Layer 6 of a small transformer language model trained on English Wikipedia (11 layers, counted from 0, width 64).
A neuron's activation on a vector x is SiLU(gate . x) times (in . x), where the dot is the dot product.
The model reads these tokens: " for" " including" " public" " benefit" "s" " in" " their" " mission" "s" " and" " activities" "." "\n" "\n" "The" " benefit" " " "cor" "p"

The vector x that enters this layer's MLP at each token. A number n stands for (n - 128) times 0.041.
0 " for": 183, 81, 116, 153, 169, 85, 122, 87, 146, 115, 155, 134, 113, 159, 137, 113, 115, 120, 138, 70, 139, 141, 126, 129, 115, 102, 162, 122, 150, 121, 144, 164, 112, 82, 96, 101, 123, 78, 147, 123, 140, 131, 130, 111, 155, 93, 130, 136, 106, 122, 171, 94, 121, 138, 111, 91, 123, 97, 61, 145, 113, 122, 110, 149
1 " including": 181, 101, 102, 132, 157, 104, 96, 118, 165, 160, 184, 145, 115, 150, 133, 119, 123, 144, 141, 85, 142, 128, 75, 132, 142, 59, 145, 127, 133, 124, 145, 159, 105, 63, 117, 121, 151, 124, 155, 79, 114, 124, 87, 125, 152, 113, 129, 118, 125, 125, 136, 81, 137, 137, 105, 91, 134, 88, 100, 136, 109, 118, 124, 155
2 " public": 182, 105, 124, 140, 163, 117, 113, 142, 126, 129, 103, 110, 126, 106, 119, 131, 142, 141, 101, 49, 152, 106, 100, 116, 130, 146, 136, 125, 137, 100, 118, 153, 139, 55, 127, 143, 114, 113, 148, 108, 152, 85, 99, 130, 126, 121, 159, 111, 128, 130, 173, 128, 131, 154, 188, 137, 132, 116, 125, 136, 128, 168, 163, 84
3 " benefit": 193, 91, 106, 145, 133, 117, 143, 143, 125, 159, 126, 109, 158, 132, 154, 149, 137, 131, 128, 72, 125, 95, 146, 109, 90, 184, 114, 72, 164, 126, 137, 118, 122, 60, 126, 138, 133, 88, 170, 129, 123, 115, 128, 118, 132, 124, 145, 155, 89, 135, 156, 98, 133, 151, 168, 129, 144, 136, 146, 142, 147, 152, 119, 119
4 "s": 202, 118, 131, 122, 142, 92, 125, 144, 158, 152, 152, 151, 151, 110, 145, 125, 132, 132, 112, 71, 115, 92, 74, 128, 97, 136, 129, 125, 143, 123, 174, 123, 101, 63, 119, 131, 113, 134, 151, 118, 117, 127, 146, 117, 165, 132, 152, 157, 114, 135, 138, 90, 108, 159, 141, 135, 100, 152, 165, 114, 147, 139, 125, 102
5 " in": 171, 84, 156, 159, 150, 68, 112, 132, 112, 166, 103, 130, 119, 110, 141, 108, 154, 119, 161, 44, 138, 141, 186, 131, 148, 103, 122, 115, 169, 144, 137, 164, 112, 70, 113, 167, 103, 75, 122, 138, 137, 125, 123, 131, 141, 120, 123, 146, 114, 110, 128, 111, 113, 145, 121, 105, 134, 104, 105, 133, 126, 108, 129, 157
6 " their": 190, 153, 146, 134, 169, 137, 127, 124, 138, 113, 167, 151, 139, 148, 147, 117, 138, 141, 110, 7, 156, 118, 161, 147, 131, 146, 140, 111, 145, 106, 118, 155, 152, 77, 134, 107, 104, 85, 154, 132, 138, 134, 127, 126, 142, 126, 124, 109, 101, 111, 123, 132, 130, 145, 131, 122, 139, 124, 126, 148, 143, 152, 162, 118
7 " mission": 195, 102, 88, 142, 143, 136, 116, 117, 128, 163, 123, 123, 122, 139, 131, 145, 137, 125, 97, 88, 136, 106, 144, 129, 104, 190, 134, 139, 158, 141, 118, 134, 136, 46, 138, 118, 108, 105, 168, 106, 102, 144, 151, 110, 122, 128, 167, 118, 140, 113, 161, 157, 125, 165, 184, 126, 117, 132, 164, 136, 125, 162, 139, 122
8 "s": 208, 124, 138, 124, 138, 128, 103, 137, 143, 150, 152, 160, 142, 108, 130, 143, 138, 133, 117, 70, 124, 98, 103, 134, 107, 168, 132, 145, 158, 121, 163, 125, 103, 68, 112, 116, 113, 150, 156, 117, 102, 141, 164, 139, 169, 116, 157, 153, 129, 124, 129, 115, 117, 150, 148, 144, 89, 149, 154, 115, 136, 132, 125, 98
9 " and": 208, 139, 78, 143, 178, 142, 140, 125, 134, 121, 131, 151, 160, 173, 121, 137, 135, 133, 124, 57, 117, 100, 118, 134, 168, 134, 140, 139, 133, 119, 125, 151, 117, 96, 90, 142, 132, 88, 159, 107, 145, 76, 162, 111, 122, 144, 132, 127, 126, 112, 119, 134, 141, 126, 110, 125, 126, 126, 81, 124, 146, 142, 146, 125
10 " activities": 210, 139, 128, 140, 143, 111, 124, 134, 161, 160, 131, 147, 136, 110, 138, 135, 136, 136, 109, 82, 117, 111, 102, 124, 84, 186, 117, 125, 138, 121, 149, 125, 108, 66, 116, 124, 114, 117, 157, 129, 124, 127, 136, 120, 150, 130, 167, 161, 129, 122, 137, 106, 104, 148, 175, 134, 91, 144, 158, 136, 138, 131, 150, 99
11 ".": 203, 104, 112, 128, 155, 96, 135, 134, 130, 160, 176, 126, 148, 182, 101, 103, 168, 107, 164, 140, 110, 133, 153, 125, 103, 153, 169, 105, 139, 111, 140, 140, 139, 147, 119, 91, 110, 98, 132, 121, 143, 140, 99, 94, 158, 113, 117, 161, 147, 135, 121, 110, 142, 162, 125, 145, 112, 125, 139, 135, 109, 136, 114, 161
12 "\n": 157, 90, 124, 161, 165, 141, 139, 120, 127, 162, 174, 140, 153, 106, 79, 102, 128, 151, 155, 144, 149, 146, 148, 147, 136, 153, 188, 130, 158, 123, 142, 142, 104, 129, 127, 146, 116, 114, 157, 98, 211, 84, 111, 108, 157, 123, 120, 145, 151, 104, 144, 110, 133, 137, 180, 121, 116, 133, 168, 120, 157, 102, 116, 128
13 "\n": 150, 86, 134, 166, 183, 150, 115, 123, 159, 135, 136, 124, 151, 109, 78, 121, 148, 166, 136, 135, 150, 125, 139, 162, 132, 174, 183, 169, 154, 141, 130, 141, 108, 122, 127, 154, 122, 115, 146, 103, 214, 91, 167, 118, 137, 114, 121, 161, 153, 115, 137, 124, 120, 107, 178, 112, 128, 139, 117, 127, 161, 101, 122, 124
14 "The": 192, 129, 165, 146, 162, 177, 118, 124, 129, 124, 145, 141, 115, 148, 127, 151, 137, 128, 123, 37, 147, 129, 154, 136, 125, 150, 163, 114, 155, 124, 105, 127, 150, 151, 143, 107, 139, 113, 142, 131, 95, 153, 120, 121, 120, 188, 90, 95, 126, 121, 108, 85, 127, 129, 170, 117, 125, 118, 98, 128, 143, 98, 163, 125
15 " benefit": 188, 89, 122, 143, 127, 137, 138, 155, 141, 160, 128, 117, 152, 119, 143, 167, 135, 127, 128, 75, 121, 90, 160, 114, 81, 190, 102, 77, 172, 136, 129, 119, 129, 76, 125, 128, 151, 98, 166, 149, 99, 112, 152, 118, 130, 135, 133, 153, 96, 132, 131, 115, 146, 146, 175, 129, 152, 133, 127, 145, 159, 132, 127, 131
16 " ": 121, 135, 106, 121, 162, 85, 128, 113, 137, 135, 145, 114, 128, 148, 123, 119, 120, 138, 144, 106, 129, 113, 134, 129, 124, 165, 160, 124, 153, 191, 128, 152, 104, 111, 104, 126, 139, 124, 153, 126, 126, 104, 153, 164, 144, 134, 117, 127, 140, 145, 115, 117, 148, 150, 143, 118, 125, 99, 149, 24, 144, 111, 155, 126
17 "cor": 134, 138, 166, 127, 151, 86, 170, 144, 122, 132, 120, 109, 108, 166, 127, 180, 130, 102, 131, 67, 164, 150, 145, 121, 124, 113, 125, 80, 164, 135, 107, 98, 135, 159, 137, 121, 125, 118, 100, 75, 151, 136, 64, 162, 142, 92, 102, 132, 142, 131, 128, 166, 106, 132, 135, 134, 128, 173, 122, 126, 135, 197, 160, 130
18 "p": 151, 128, 122, 114, 149, 119, 116, 106, 100, 180, 145, 113, 85, 152, 92, 146, 160, 111, 124, 45, 134, 76, 93, 127, 158, 104, 105, 103, 152, 195, 142, 116, 138, 136, 155, 129, 163, 128, 124, 99, 141, 168, 141, 118, 120, 157, 116, 116, 111, 120, 114, 128, 148, 120, 132, 127, 121, 102, 186, 123, 115, 173, 109, 109

Each question shows the input weights of one neuron of the MLP. A number n stands for (n - 128) times 0.0057.

n93 gate: 130, 84, 65, 132, 147, 103, 98, 82, 144, 116, 134, 105, 125, 184, 84, 141, 145, 147, 137, 160, 71, 119, 119, 181, 86, 149, 106, 102, 159, 70, 153, 155, 74, 134, 120, 143, 101, 129, 120, 102, 130, 157, 106, 96, 128, 102, 85, 90, 113, 90, 163, 139, 93, 127, 122, 119, 104, 134, 138, 130, 136, 72, 158, 154
n93 in: 144, 144, 100, 165, 143, 109, 152, 155, 149, 185, 171, 78, 118, 99, 164, 117, 130, 133, 132, 123, 145, 171, 154, 136, 163, 112, 93, 87, 143, 133, 150, 144, 136, 158, 134, 156, 207, 103, 140, 166, 131, 81, 98, 85, 157, 140, 86, 128, 155, 163, 146, 124, 84, 114, 158, 110, 151, 133, 134, 158, 115, 151, 122, 135
Its three highest activations, in order, are on tokens 12 "\n", 11 ".", 1 " including"

n78 gate: 110, 109, 113, 128, 132, 139, 95, 175, 97, 116, 124, 112, 102, 83, 206, 214, 136, 86, 123, 153, 145, 125, 173, 151, 144, 138, 120, 108, 101, 158, 53, 177, 189, 143, 116, 115, 111, 149, 146, 160, 141, 148, 121, 106, 133, 123, 118, 124, 97, 137, 156, 125, 155, 85, 106, 104, 136, 160, 66, 145, 129, 135, 110, 118
n78 in: 124, 119, 161, 80, 123, 150, 150, 125, 119, 143, 85, 88, 139, 107, 117, 140, 137, 90, 116, 148, 86, 80, 165, 105, 67, 104, 131, 169, 134, 140, 136, 130, 148, 138, 128, 115, 97, 93, 137, 165, 63, 78, 143, 116, 160, 146, 132, 147, 116, 87, 147, 105, 94, 137, 100, 93, 127, 152, 134, 98, 110, 137, 146, 137
On which token does it fire most, and how strongly? 15 " benefit", at about 0.76

n50 gate: 119, 149, 176, 115, 140, 133, 174, 129, 154, 117, 125, 126, 74, 113, 94, 109, 91, 161, 199, 158, 134, 146, 108, 148, 150, 167, 91, 159, 130, 82, 128, 89, 94, 194, 72, 140, 113, 122, 121, 125, 125, 215, 106, 127, 103, 70, 150, 130, 75, 184, 128, 131, 103, 134, 108, 87, 180, 87, 148, 171, 148, 107, 115, 74
n50 in: 84, 106, 121, 155, 120, 101, 77, 131, 115, 131, 94, 196, 145, 135, 134, 185, 132, 64, 78, 160, 157, 123, 178, 133, 111, 161, 198, 125, 156, 154, 162, 183, 80, 117, 146, 141, 127, 108, 78, 143, 174, 98, 165, 107, 143, 122, 162, 197, 144, 122, 120, 98, 174, 128, 133, 150, 92, 134, 134, 100, 141, 129, 114, 110
It fires most on token 1 " including"

n90 gate: 126, 115, 109, 135, 96, 104, 104, 138, 85, 122, 114, 106, 119, 135, 113, 144, 75, 126, 160, 167, 97, 71, 159, 94, 164, 145, 149, 103, 151, 118, 132, 118, 99, 133, 134, 134, 155, 116, 101, 80, 131, 97, 140, 149, 158, 95, 144, 119, 120, 62, 85, 113, 174, 117, 107, 91, 122, 112, 166, 144, 141, 81, 101, 108
n90 in: 146, 126, 131, 92, 151, 137, 107, 133, 102, 113, 110, 110, 120, 156, 101, 131, 153, 61, 128, 130, 147, 100, 104, 84, 135, 118, 113, 135, 172, 155, 157, 133, 88, 143, 117, 120, 121, 103, 127, 94, 165, 77, 138, 159, 190, 128, 131, 147, 110, 107, 125, 89, 145, 126, 122, 101, 132, 133, 148, 117, 151, 114, 100, 140
On which token does it fire most, and how strongly? 12 "\n", at about 2.6

n60 gate: 133, 106, 128, 124, 144, 170, 98, 165, 85, 120, 173, 134, 171, 109, 101, 165, 106, 152, 141, 152, 135, 80, 85, 103, 123, 109, 139, 144, 149, 111, 154, 149, 146, 170, 96, 151, 87, 123, 100, 114, 123, 97, 110, 108, 118, 124, 177, 139, 119, 110, 103, 139, 126, 178, 101, 112, 68, 102, 108, 93, 115, 67, 122, 139
n60 in: 152, 153, 150, 143, 133, 125, 135, 155, 131, 123, 159, 139, 85, 150, 150, 158, 140, 102, 122, 143, 140, 117, 111, 141, 152, 128, 120, 82, 152, 103, 171, 118, 162, 136, 85, 136, 122, 106, 53, 124, 168, 77, 170, 112, 128, 124, 99, 152, 103, 107, 142, 135, 157, 126, 151, 154, 145, 131, 119, 102, 140, 141, 176, 94
It fires most on token 9 " and"

n27 gate: 86, 178, 129, 114, 109, 144, 169, 117, 166, 66, 120, 132, 159, 131, 161, 99, 126, 122, 217, 134, 127, 122, 135, 117, 98, 167, 149, 152, 107, 103, 93, 137, 109, 128, 131, 107, 60, 72, 90, 98, 128, 117, 98, 118, 121, 108, 167, 125, 124, 172, 135, 72, 156, 121, 110, 137, 130, 111, 86, 194, 46, 84, 48, 114
n27 in: 154, 188, 65, 111, 144, 150, 154, 99, 97, 58, 174, 128, 117, 134, 138, 102, 127, 136, 152, 74, 142, 127, 107, 119, 143, 140, 126, 80, 119, 129, 186, 104, 120, 147, 93, 135, 125, 100, 96, 169, 127, 88, 126, 159, 106, 160, 137, 133, 115, 135, 160, 146, 119, 173, 125, 98, 130, 144, 151, 131, 104, 132, 168, 113
It fires most on token 0 " for"

n117 gate: 142, 120, 189, 103, 164, 124, 113, 79, 126, 105, 154, 212, 115, 78, 146, 107, 156, 141, 116, 127, 146, 147, 133, 170, 139, 141, 125, 101, 121, 116, 133, 126, 146, 150, 139, 140, 175, 145, 129, 147, 146, 122, 130, 112, 56, 180, 140, 68, 86, 82, 121, 144, 138, 97, 165, 122, 172, 111, 128, 155, 111, 62, 171, 80
n117 in: 137, 139, 125, 174, 164, 136, 132, 175, 132, 168, 79, 123, 133, 122, 152, 180, 129, 82, 164, 141, 151, 143, 160, 148, 92, 99, 97, 117, 122, 148, 121, 161, 146, 92, 171, 116, 186, 142, 163, 146, 107, 39, 105, 88, 158, 129, 132, 108, 117, 155, 137, 125, 94, 133, 141, 134, 117, 137, 166, 125, 106, 131, 130, 120
On which two tokens does it fire most, strongest first? 2 " public", 14 "The"

n68 gate: 61, 179, 95, 180, 123, 117, 132, 144, 130, 102, 98, 153, 128, 95, 106, 141, 112, 126, 180, 108, 128, 123, 197, 121, 136, 120, 110, 122, 121, 165, 157, 130, 81, 130, 129, 93, 175, 124, 97, 142, 117, 110, 153, 112, 163, 119, 81, 136, 85, 121, 91, 164, 125, 124, 153, 94, 88, 107, 137, 129, 128, 110, 103, 97
n68 in: 140, 122, 152, 92, 101, 105, 95, 82, 132, 124, 153, 144, 150, 138, 126, 110, 78, 201, 102, 168, 121, 106, 130, 131, 132, 179, 181, 140, 137, 99, 84, 182, 146, 121, 127, 118, 141, 123, 123, 140, 122, 141, 165, 119, 59, 109, 154, 95, 171, 153, 159, 100, 145, 128, 123, 142, 129, 91, 144, 112, 97, 114, 154, 104
On which two tokens does it fire most, strongest first? 16 " ", 17 "cor"

n37 gate: 168, 123, 107, 140, 155, 90, 187, 134, 62, 181, 130, 152, 127, 131, 133, 74, 84, 153, 177, 134, 107, 115, 121, 129, 123, 110, 145, 140, 124, 110, 105, 166, 165, 147, 153, 152, 167, 124, 135, 115, 84, 108, 101, 107, 81, 97, 115, 126, 167, 120, 151, 96, 136, 153, 140, 165, 130, 107, 197, 176, 101, 124, 171, 140
n37 in: 128, 116, 60, 147, 109, 85, 107, 167, 144, 161, 148, 93, 76, 90, 135, 128, 86, 138, 121, 126, 172, 147, 108, 128, 155, 142, 135, 103, 160, 104, 119, 107, 162, 120, 86, 150, 119, 85, 124, 118, 103, 139, 82, 155, 146, 133, 129, 153, 130, 182, 168, 99, 92, 118, 151, 88, 168, 109, 136, 127, 138, 174, 145, 149
Its three highest activations, in order, are on tokens 1 " including", 2 " public", 3 " benefit"

n72 gate: 70, 207, 148, 153, 127, 101, 81, 123, 139, 88, 129, 116, 95, 89, 221, 145, 136, 130, 79, 119, 127, 67, 123, 95, 186, 172, 96, 97, 107, 133, 100, 143, 90, 91, 122, 117, 183, 137, 130, 111, 152, 114, 142, 102, 147, 116, 138, 83, 199, 119, 132, 198, 136, 106, 53, 114, 116, 103, 141, 125, 139, 130, 68, 123
n72 in: 160, 141, 127, 142, 74, 182, 146, 61, 121, 120, 196, 108, 99, 85, 64, 188, 119, 163, 139, 167, 90, 144, 147, 109, 150, 158, 172, 110, 167, 138, 76, 102, 155, 158, 115, 98, 124, 167, 97, 70, 132, 163, 154, 124, 92, 119, 149, 159, 124, 181, 123, 132, 108, 184, 133, 152, 123, 146, 137, 105, 87, 134, 160, 99
Its three highest activations, in order, are on tokens 5 " in", 0 " for", 1 " including"

n86 gate: 132, 115, 153, 88, 152, 146, 85, 154, 173, 138, 85, 140, 135, 120, 162, 84, 135, 163, 133, 187, 160, 154, 141, 112, 155, 141, 102, 103, 155, 101, 132, 137, 115, 165, 97, 130, 82, 80, 147, 131, 89, 148, 163, 140, 153, 76, 107, 158, 109, 118, 146, 106, 118, 82, 81, 129, 165, 115, 92, 173, 95, 121, 121, 103
n86 in: 114, 103, 108, 109, 113, 111, 164, 70, 122, 111, 104, 96, 87, 111, 124, 105, 84, 138, 137, 125, 94, 141, 123, 155, 139, 128, 187, 185, 111, 147, 52, 161, 158, 161, 114, 151, 121, 138, 150, 183, 70, 137, 153, 157, 108, 126, 89, 120, 109, 80, 145, 87, 93, 136, 69, 128, 112, 95, 115, 127, 118, 96, 136, 108
It fires most on token 0 " for"

n102 gate: 100, 109, 114, 45, 132, 102, 79, 129, 120, 117, 143, 141, 100, 154, 166, 194, 184, 144, 91, 137, 42, 69, 124, 108, 123, 150, 102, 126, 165, 135, 127, 105, 132, 125, 76, 171, 141, 125, 127, 71, 109, 162, 123, 154, 107, 132, 151, 163, 110, 114, 172, 110, 93, 167, 151, 84, 95, 126, 79, 173, 118, 101, 134, 77
n102 in: 141, 111, 143, 133, 141, 175, 55, 94, 109, 148, 138, 104, 110, 155, 108, 112, 160, 134, 144, 137, 98, 123, 101, 153, 138, 162, 136, 111, 158, 98, 151, 147, 106, 103, 133, 166, 131, 113, 155, 98, 125, 96, 191, 113, 175, 101, 160, 113, 130, 112, 110, 158, 82, 137, 111, 114, 164, 139, 84, 112, 124, 77, 183, 123
It fires most on token 8 "s"

n56 gate: 136, 143, 145, 109, 110, 80, 186, 94, 71, 160, 126, 170, 153, 94, 166, 169, 101, 120, 177, 147, 113, 171, 134, 134, 125, 161, 145, 152, 77, 115, 70, 62, 159, 156, 156, 113, 156, 118, 165, 147, 130, 187, 126, 171, 120, 121, 137, 101, 157, 84, 125, 135, 116, 123, 144, 145, 166, 137, 142, 145, 113, 104, 81, 118
n56 in: 106, 139, 121, 122, 117, 153, 140, 94, 135, 84, 137, 91, 106, 80, 144, 118, 134, 128, 160, 173, 111, 170, 175, 131, 138, 91, 128, 65, 132, 153, 93, 115, 158, 123, 62, 129, 103, 132, 135, 110, 119, 109, 86, 148, 185, 184, 90, 91, 123, 119, 118, 111, 124, 137, 131, 154, 151, 137, 173, 126, 108, 79, 118, 151
Its three highest activations, in order, are on tokens 8 "s", 10 " activities", 4 "s"

n13 gate: 90, 182, 134, 159, 136, 163, 130, 159, 149, 84, 102, 126, 164, 72, 120, 172, 122, 168, 124, 203, 145, 148, 150, 173, 160, 144, 138, 119, 125, 108, 118, 162, 143, 112, 113, 144, 157, 129, 124, 182, 96, 116, 70, 61, 143, 50, 100, 171, 156, 126, 132, 145, 114, 80, 135, 139, 131, 162, 120, 167, 107, 107, 97, 101
n13 in: 134, 113, 84, 147, 84, 85, 154, 59, 89, 135, 166, 145, 113, 132, 120, 120, 91, 152, 140, 90, 82, 124, 163, 136, 100, 148, 181, 152, 137, 106, 136, 135, 119, 147, 150, 125, 181, 116, 96, 76, 113, 137, 144, 140, 122, 150, 165, 97, 94, 76, 188, 115, 158, 173, 77, 95, 96, 84, 202, 111, 116, 121, 138, 123
On which two tokens does it fire most, strongest first? 12 "\n", 17 "cor"

n3 gate: 114, 141, 107, 98, 175, 62, 137, 186, 72, 70, 138, 155, 118, 125, 106, 57, 96, 125, 147, 142, 58, 134, 124, 127, 155, 94, 157, 135, 143, 131, 113, 137, 100, 131, 92, 87, 173, 142, 137, 137, 125, 164, 147, 117, 87, 133, 139, 103, 174, 112, 109, 169, 101, 129, 121, 136, 150, 117, 151, 121, 163, 75, 155, 58
n3 in: 126, 181, 121, 145, 116, 140, 151, 107, 142, 135, 54, 87, 116, 94, 132, 148, 93, 141, 108, 126, 131, 79, 118, 146, 152, 126, 97, 110, 111, 156, 79, 134, 146, 160, 158, 149, 168, 140, 128, 105, 103, 103, 160, 165, 109, 115, 109, 182, 123, 180, 113, 150, 127, 121, 148, 152, 134, 122, 117, 100, 77, 141, 126, 145
On which two tokens does it fire most, strongest first? 16 " ", 0 " for"

n108 gate: 129, 179, 72, 156, 175, 92, 126, 128, 138, 112, 96, 102, 125, 142, 134, 123, 127, 180, 90, 123, 108, 78, 117, 148, 88, 132, 140, 129, 175, 128, 129, 129, 185, 105, 79, 114, 81, 106, 163, 163, 161, 126, 120, 94, 117, 90, 78, 137, 144, 128, 149, 162, 160, 130, 129, 45, 63, 103, 118, 154, 130, 143, 130, 94
n108 in: 89, 153, 80, 108, 166, 162, 129, 133, 144, 147, 135, 121, 166, 111, 165, 121, 119, 141, 130, 159, 155, 138, 135, 154, 74, 156, 142, 122, 143, 105, 127, 146, 136, 106, 145, 81, 145, 124, 130, 112, 91, 123, 118, 92, 134, 116, 126, 162, 81, 151, 152, 199, 163, 131, 116, 57, 121, 109, 115, 95, 126, 148, 143, 114
On which token does it fire most, and how strongly? 7 " mission", at about 3.8

n48 gate: 122, 157, 68, 200, 110, 110, 114, 149, 101, 95, 135, 54, 133, 122, 169, 167, 134, 157, 135, 137, 94, 87, 137, 118, 112, 131, 127, 94, 116, 84, 80, 141, 152, 113, 182, 158, 164, 77, 116, 97, 136, 87, 111, 109, 143, 117, 98, 151, 158, 155, 145, 121, 119, 136, 133, 50, 126, 121, 130, 161, 125, 128, 171, 116
n48 in: 132, 109, 112, 162, 113, 89, 139, 201, 136, 138, 138, 85, 139, 132, 151, 122, 160, 156, 153, 148, 94, 107, 122, 143, 127, 98, 126, 112, 135, 116, 126, 138, 152, 114, 132, 159, 123, 82, 125, 107, 179, 121, 110, 117, 146, 138, 61, 143, 158, 179, 110, 53, 114, 150, 145, 139, 169, 80, 127, 113, 122, 139, 124, 125
It fires most on token 3 " benefit"

n73 gate: 94, 135, 118, 119, 144, 116, 130, 92, 119, 174, 138, 101, 217, 167, 141, 161, 142, 126, 113, 142, 76, 151, 167, 123, 120, 147, 111, 121, 178, 104, 94, 121, 159, 119, 102, 119, 80, 126, 160, 76, 162, 156, 109, 150, 129, 117, 150, 162, 138, 100, 149, 127, 140, 113, 121, 126, 117, 94, 129, 146, 171, 103, 116, 129
n73 in: 97, 122, 100, 105, 130, 128, 185, 109, 102, 121, 138, 164, 157, 107, 105, 124, 149, 99, 156, 100, 113, 111, 155, 137, 143, 168, 115, 144, 114, 170, 146, 101, 201, 90, 127, 130, 147, 144, 108, 111, 148, 117, 130, 124, 84, 153, 162, 123, 83, 135, 105, 103, 144, 132, 146, 93, 118, 94, 149, 120, 126, 78, 127, 89
It fires most on token 3 " benefit"

n109 gate: 143, 116, 106, 125, 97, 111, 177, 98, 133, 188, 58, 147, 106, 83, 119, 108, 104, 142, 101, 183, 114, 98, 144, 116, 122, 146, 132, 116, 161, 121, 152, 117, 116, 156, 121, 91, 124, 112, 188, 88, 126, 126, 133, 116, 101, 174, 130, 169, 127, 164, 150, 139, 119, 120, 160, 141, 100, 121, 146, 105, 151, 127, 157, 96
n109 in: 123, 122, 145, 163, 108, 135, 158, 158, 80, 141, 142, 123, 55, 140, 106, 113, 175, 124, 161, 97, 146, 95, 101, 153, 66, 153, 146, 112, 130, 111, 103, 135, 158, 134, 106, 126, 117, 159, 114, 163, 170, 145, 173, 135, 136, 108, 120, 160, 94, 167, 144, 155, 166, 84, 122, 143, 165, 127, 128, 132, 162, 126, 137, 115
Its three highest activations, in order, are on tokens 15 " benefit", 3 " benefit", 13 "\n"

n127 gate: 86, 145, 159, 108, 147, 139, 152, 97, 186, 117, 19, 192, 128, 75, 184, 96, 112, 145, 182, 176, 123, 187, 120, 134, 90, 135, 111, 116, 90, 126, 163, 139, 130, 131, 166, 123, 110, 89, 108, 150, 123, 112, 160, 142, 114, 101, 120, 94, 119, 139, 100, 147, 101, 124, 85, 126, 105, 149, 112, 119, 140, 115, 65, 148
n127 in: 154, 142, 32, 112, 155, 134, 64, 118, 130, 93, 181, 99, 143, 82, 149, 133, 142, 135, 109, 105, 143, 98, 190, 126, 156, 160, 97, 127, 151, 167, 123, 197, 111, 120, 119, 81, 159, 146, 103, 132, 115, 130, 137, 122, 121, 113, 166, 202, 141, 176, 119, 136, 131, 171, 167, 109, 72, 133, 150, 113, 84, 169, 119, 141
On which token does it fire most, and how strongly? 17 "cor", at about 0.27

n41 gate: 124, 129, 150, 157, 72, 127, 131, 122, 145, 53, 101, 172, 126, 120, 121, 151, 88, 115, 130, 128, 150, 149, 144, 116, 157, 195, 97, 135, 115, 127, 141, 109, 99, 109, 133, 95, 165, 149, 96, 114, 125, 172, 139, 70, 151, 140, 82, 129, 117, 171, 93, 226, 139, 97, 133, 96, 122, 126, 96, 114, 99, 110, 143, 113
n41 in: 133, 122, 101, 139, 111, 74, 116, 129, 101, 195, 154, 108, 140, 124, 173, 141, 174, 108, 82, 160, 100, 119, 171, 119, 166, 141, 96, 92, 135, 114, 77, 164, 92, 137, 126, 167, 97, 115, 77, 106, 155, 139, 110, 127, 142, 77, 148, 119, 111, 84, 157, 88, 122, 158, 94, 189, 166, 59, 136, 147, 104, 146, 115, 96
On which token does it fire most, and how strongly? 13 "\n", at about 0.44

n94 gate: 125, 128, 112, 114, 143, 120, 155, 131, 85, 130, 134, 87, 126, 161, 132, 120, 105, 160, 151, 70, 87, 61, 169, 52, 126, 177, 122, 161, 129, 137, 104, 128, 177, 142, 144, 135, 171, 162, 174, 138, 78, 137, 114, 86, 112, 134, 163, 126, 129, 118, 162, 125, 125, 124, 138, 110, 138, 79, 149, 156, 107, 176, 139, 135
n94 in: 135, 112, 136, 137, 113, 89, 97, 103, 52, 123, 178, 107, 191, 123, 119, 150, 119, 162, 162, 103, 122, 160, 146, 106, 169, 175, 142, 113, 109, 143, 166, 137, 128, 134, 99, 125, 184, 112, 141, 115, 90, 165, 85, 86, 149, 129, 162, 114, 182, 149, 156, 130, 90, 132, 126, 106, 112, 130, 143, 133, 93, 140, 163, 154
It fires most on token 7 " mission"

n106 gate: 133, 110, 58, 125, 84, 143, 115, 104, 98, 144, 126, 117, 124, 102, 144, 163, 147, 95, 146, 132, 125, 135, 116, 128, 156, 117, 160, 71, 147, 99, 96, 171, 135, 176, 122, 115, 85, 85, 79, 69, 126, 111, 141, 148, 181, 88, 94, 117, 141, 155, 156, 90, 155, 174, 86, 78, 96, 119, 171, 112, 124, 55, 118, 162
n106 in: 119, 163, 120, 128, 153, 107, 92, 79, 107, 132, 142, 132, 161, 129, 136, 94, 165, 176, 153, 149, 126, 107, 157, 132, 76, 138, 127, 66, 156, 155, 154, 74, 136, 99, 127, 107, 152, 95, 161, 111, 187, 173, 126, 116, 112, 99, 100, 122, 176, 129, 129, 65, 112, 156, 159, 143, 78, 138, 140, 129, 160, 109, 132, 133
On which two tokens does it fire most, strongest first? 11 ".", 12 "\n"

n33 gate: 96, 125, 157, 153, 84, 154, 140, 109, 134, 168, 86, 175, 135, 102, 197, 100, 162, 138, 140, 144, 73, 73, 155, 77, 132, 149, 118, 77, 148, 54, 84, 114, 114, 152, 128, 166, 106, 83, 139, 157, 121, 132, 188, 113, 107, 155, 186, 136, 190, 61, 88, 92, 98, 120, 86, 134, 114, 106, 118, 129, 53, 136, 181, 125
n33 in: 132, 187, 103, 158, 122, 139, 157, 129, 44, 167, 143, 188, 181, 140, 120, 193, 138, 145, 116, 81, 132, 140, 135, 56, 124, 139, 177, 137, 145, 166, 137, 100, 126, 120, 143, 127, 110, 158, 126, 132, 115, 126, 133, 90, 124, 147, 150, 115, 169, 122, 165, 158, 83, 128, 143, 88, 122, 117, 119, 145, 95, 147, 145, 118
It fires most on token 10 " activities"

n4 gate: 126, 71, 83, 142, 177, 156, 98, 165, 168, 124, 88, 185, 142, 109, 161, 87, 90, 137, 135, 169, 147, 116, 122, 156, 166, 118, 69, 103, 90, 121, 125, 131, 139, 155, 112, 141, 112, 112, 59, 141, 69, 159, 116, 171, 107, 108, 56, 150, 174, 203, 149, 116, 131, 132, 119, 173, 148, 77, 111, 160, 172, 142, 117, 124
n4 in: 118, 106, 149, 118, 159, 128, 187, 108, 112, 151, 114, 126, 126, 111, 194, 102, 150, 164, 125, 86, 101, 165, 143, 84, 161, 151, 128, 93, 116, 121, 137, 124, 120, 106, 131, 127, 153, 145, 98, 149, 194, 163, 177, 131, 103, 186, 172, 121, 132, 149, 142, 150, 144, 138, 98, 123, 151, 176, 122, 180, 143, 172, 131, 166
On which token does it fire most, and how strongly? 16 " ", at about 0.43

n112 gate: 142, 102, 127, 107, 91, 99, 130, 124, 151, 174, 173, 124, 132, 92, 110, 112, 114, 119, 99, 139, 98, 97, 117, 112, 130, 105, 137, 145, 86, 94, 153, 113, 202, 129, 128, 161, 126, 137, 126, 103, 106, 102, 111, 135, 126, 124, 128, 198, 76, 128, 141, 129, 154, 141, 157, 152, 129, 57, 154, 83, 115, 125, 115, 113
n112 in: 115, 123, 135, 104, 95, 79, 140, 120, 142, 91, 98, 136, 195, 137, 119, 181, 109, 166, 107, 120, 102, 124, 142, 108, 126, 122, 146, 214, 119, 131, 139, 76, 134, 98, 95, 152, 116, 122, 122, 137, 131, 147, 113, 139, 128, 151, 87, 136, 174, 110, 154, 117, 78, 133, 129, 102, 101, 144, 139, 109, 98, 124, 107, 119
It fires most on token 4 "s"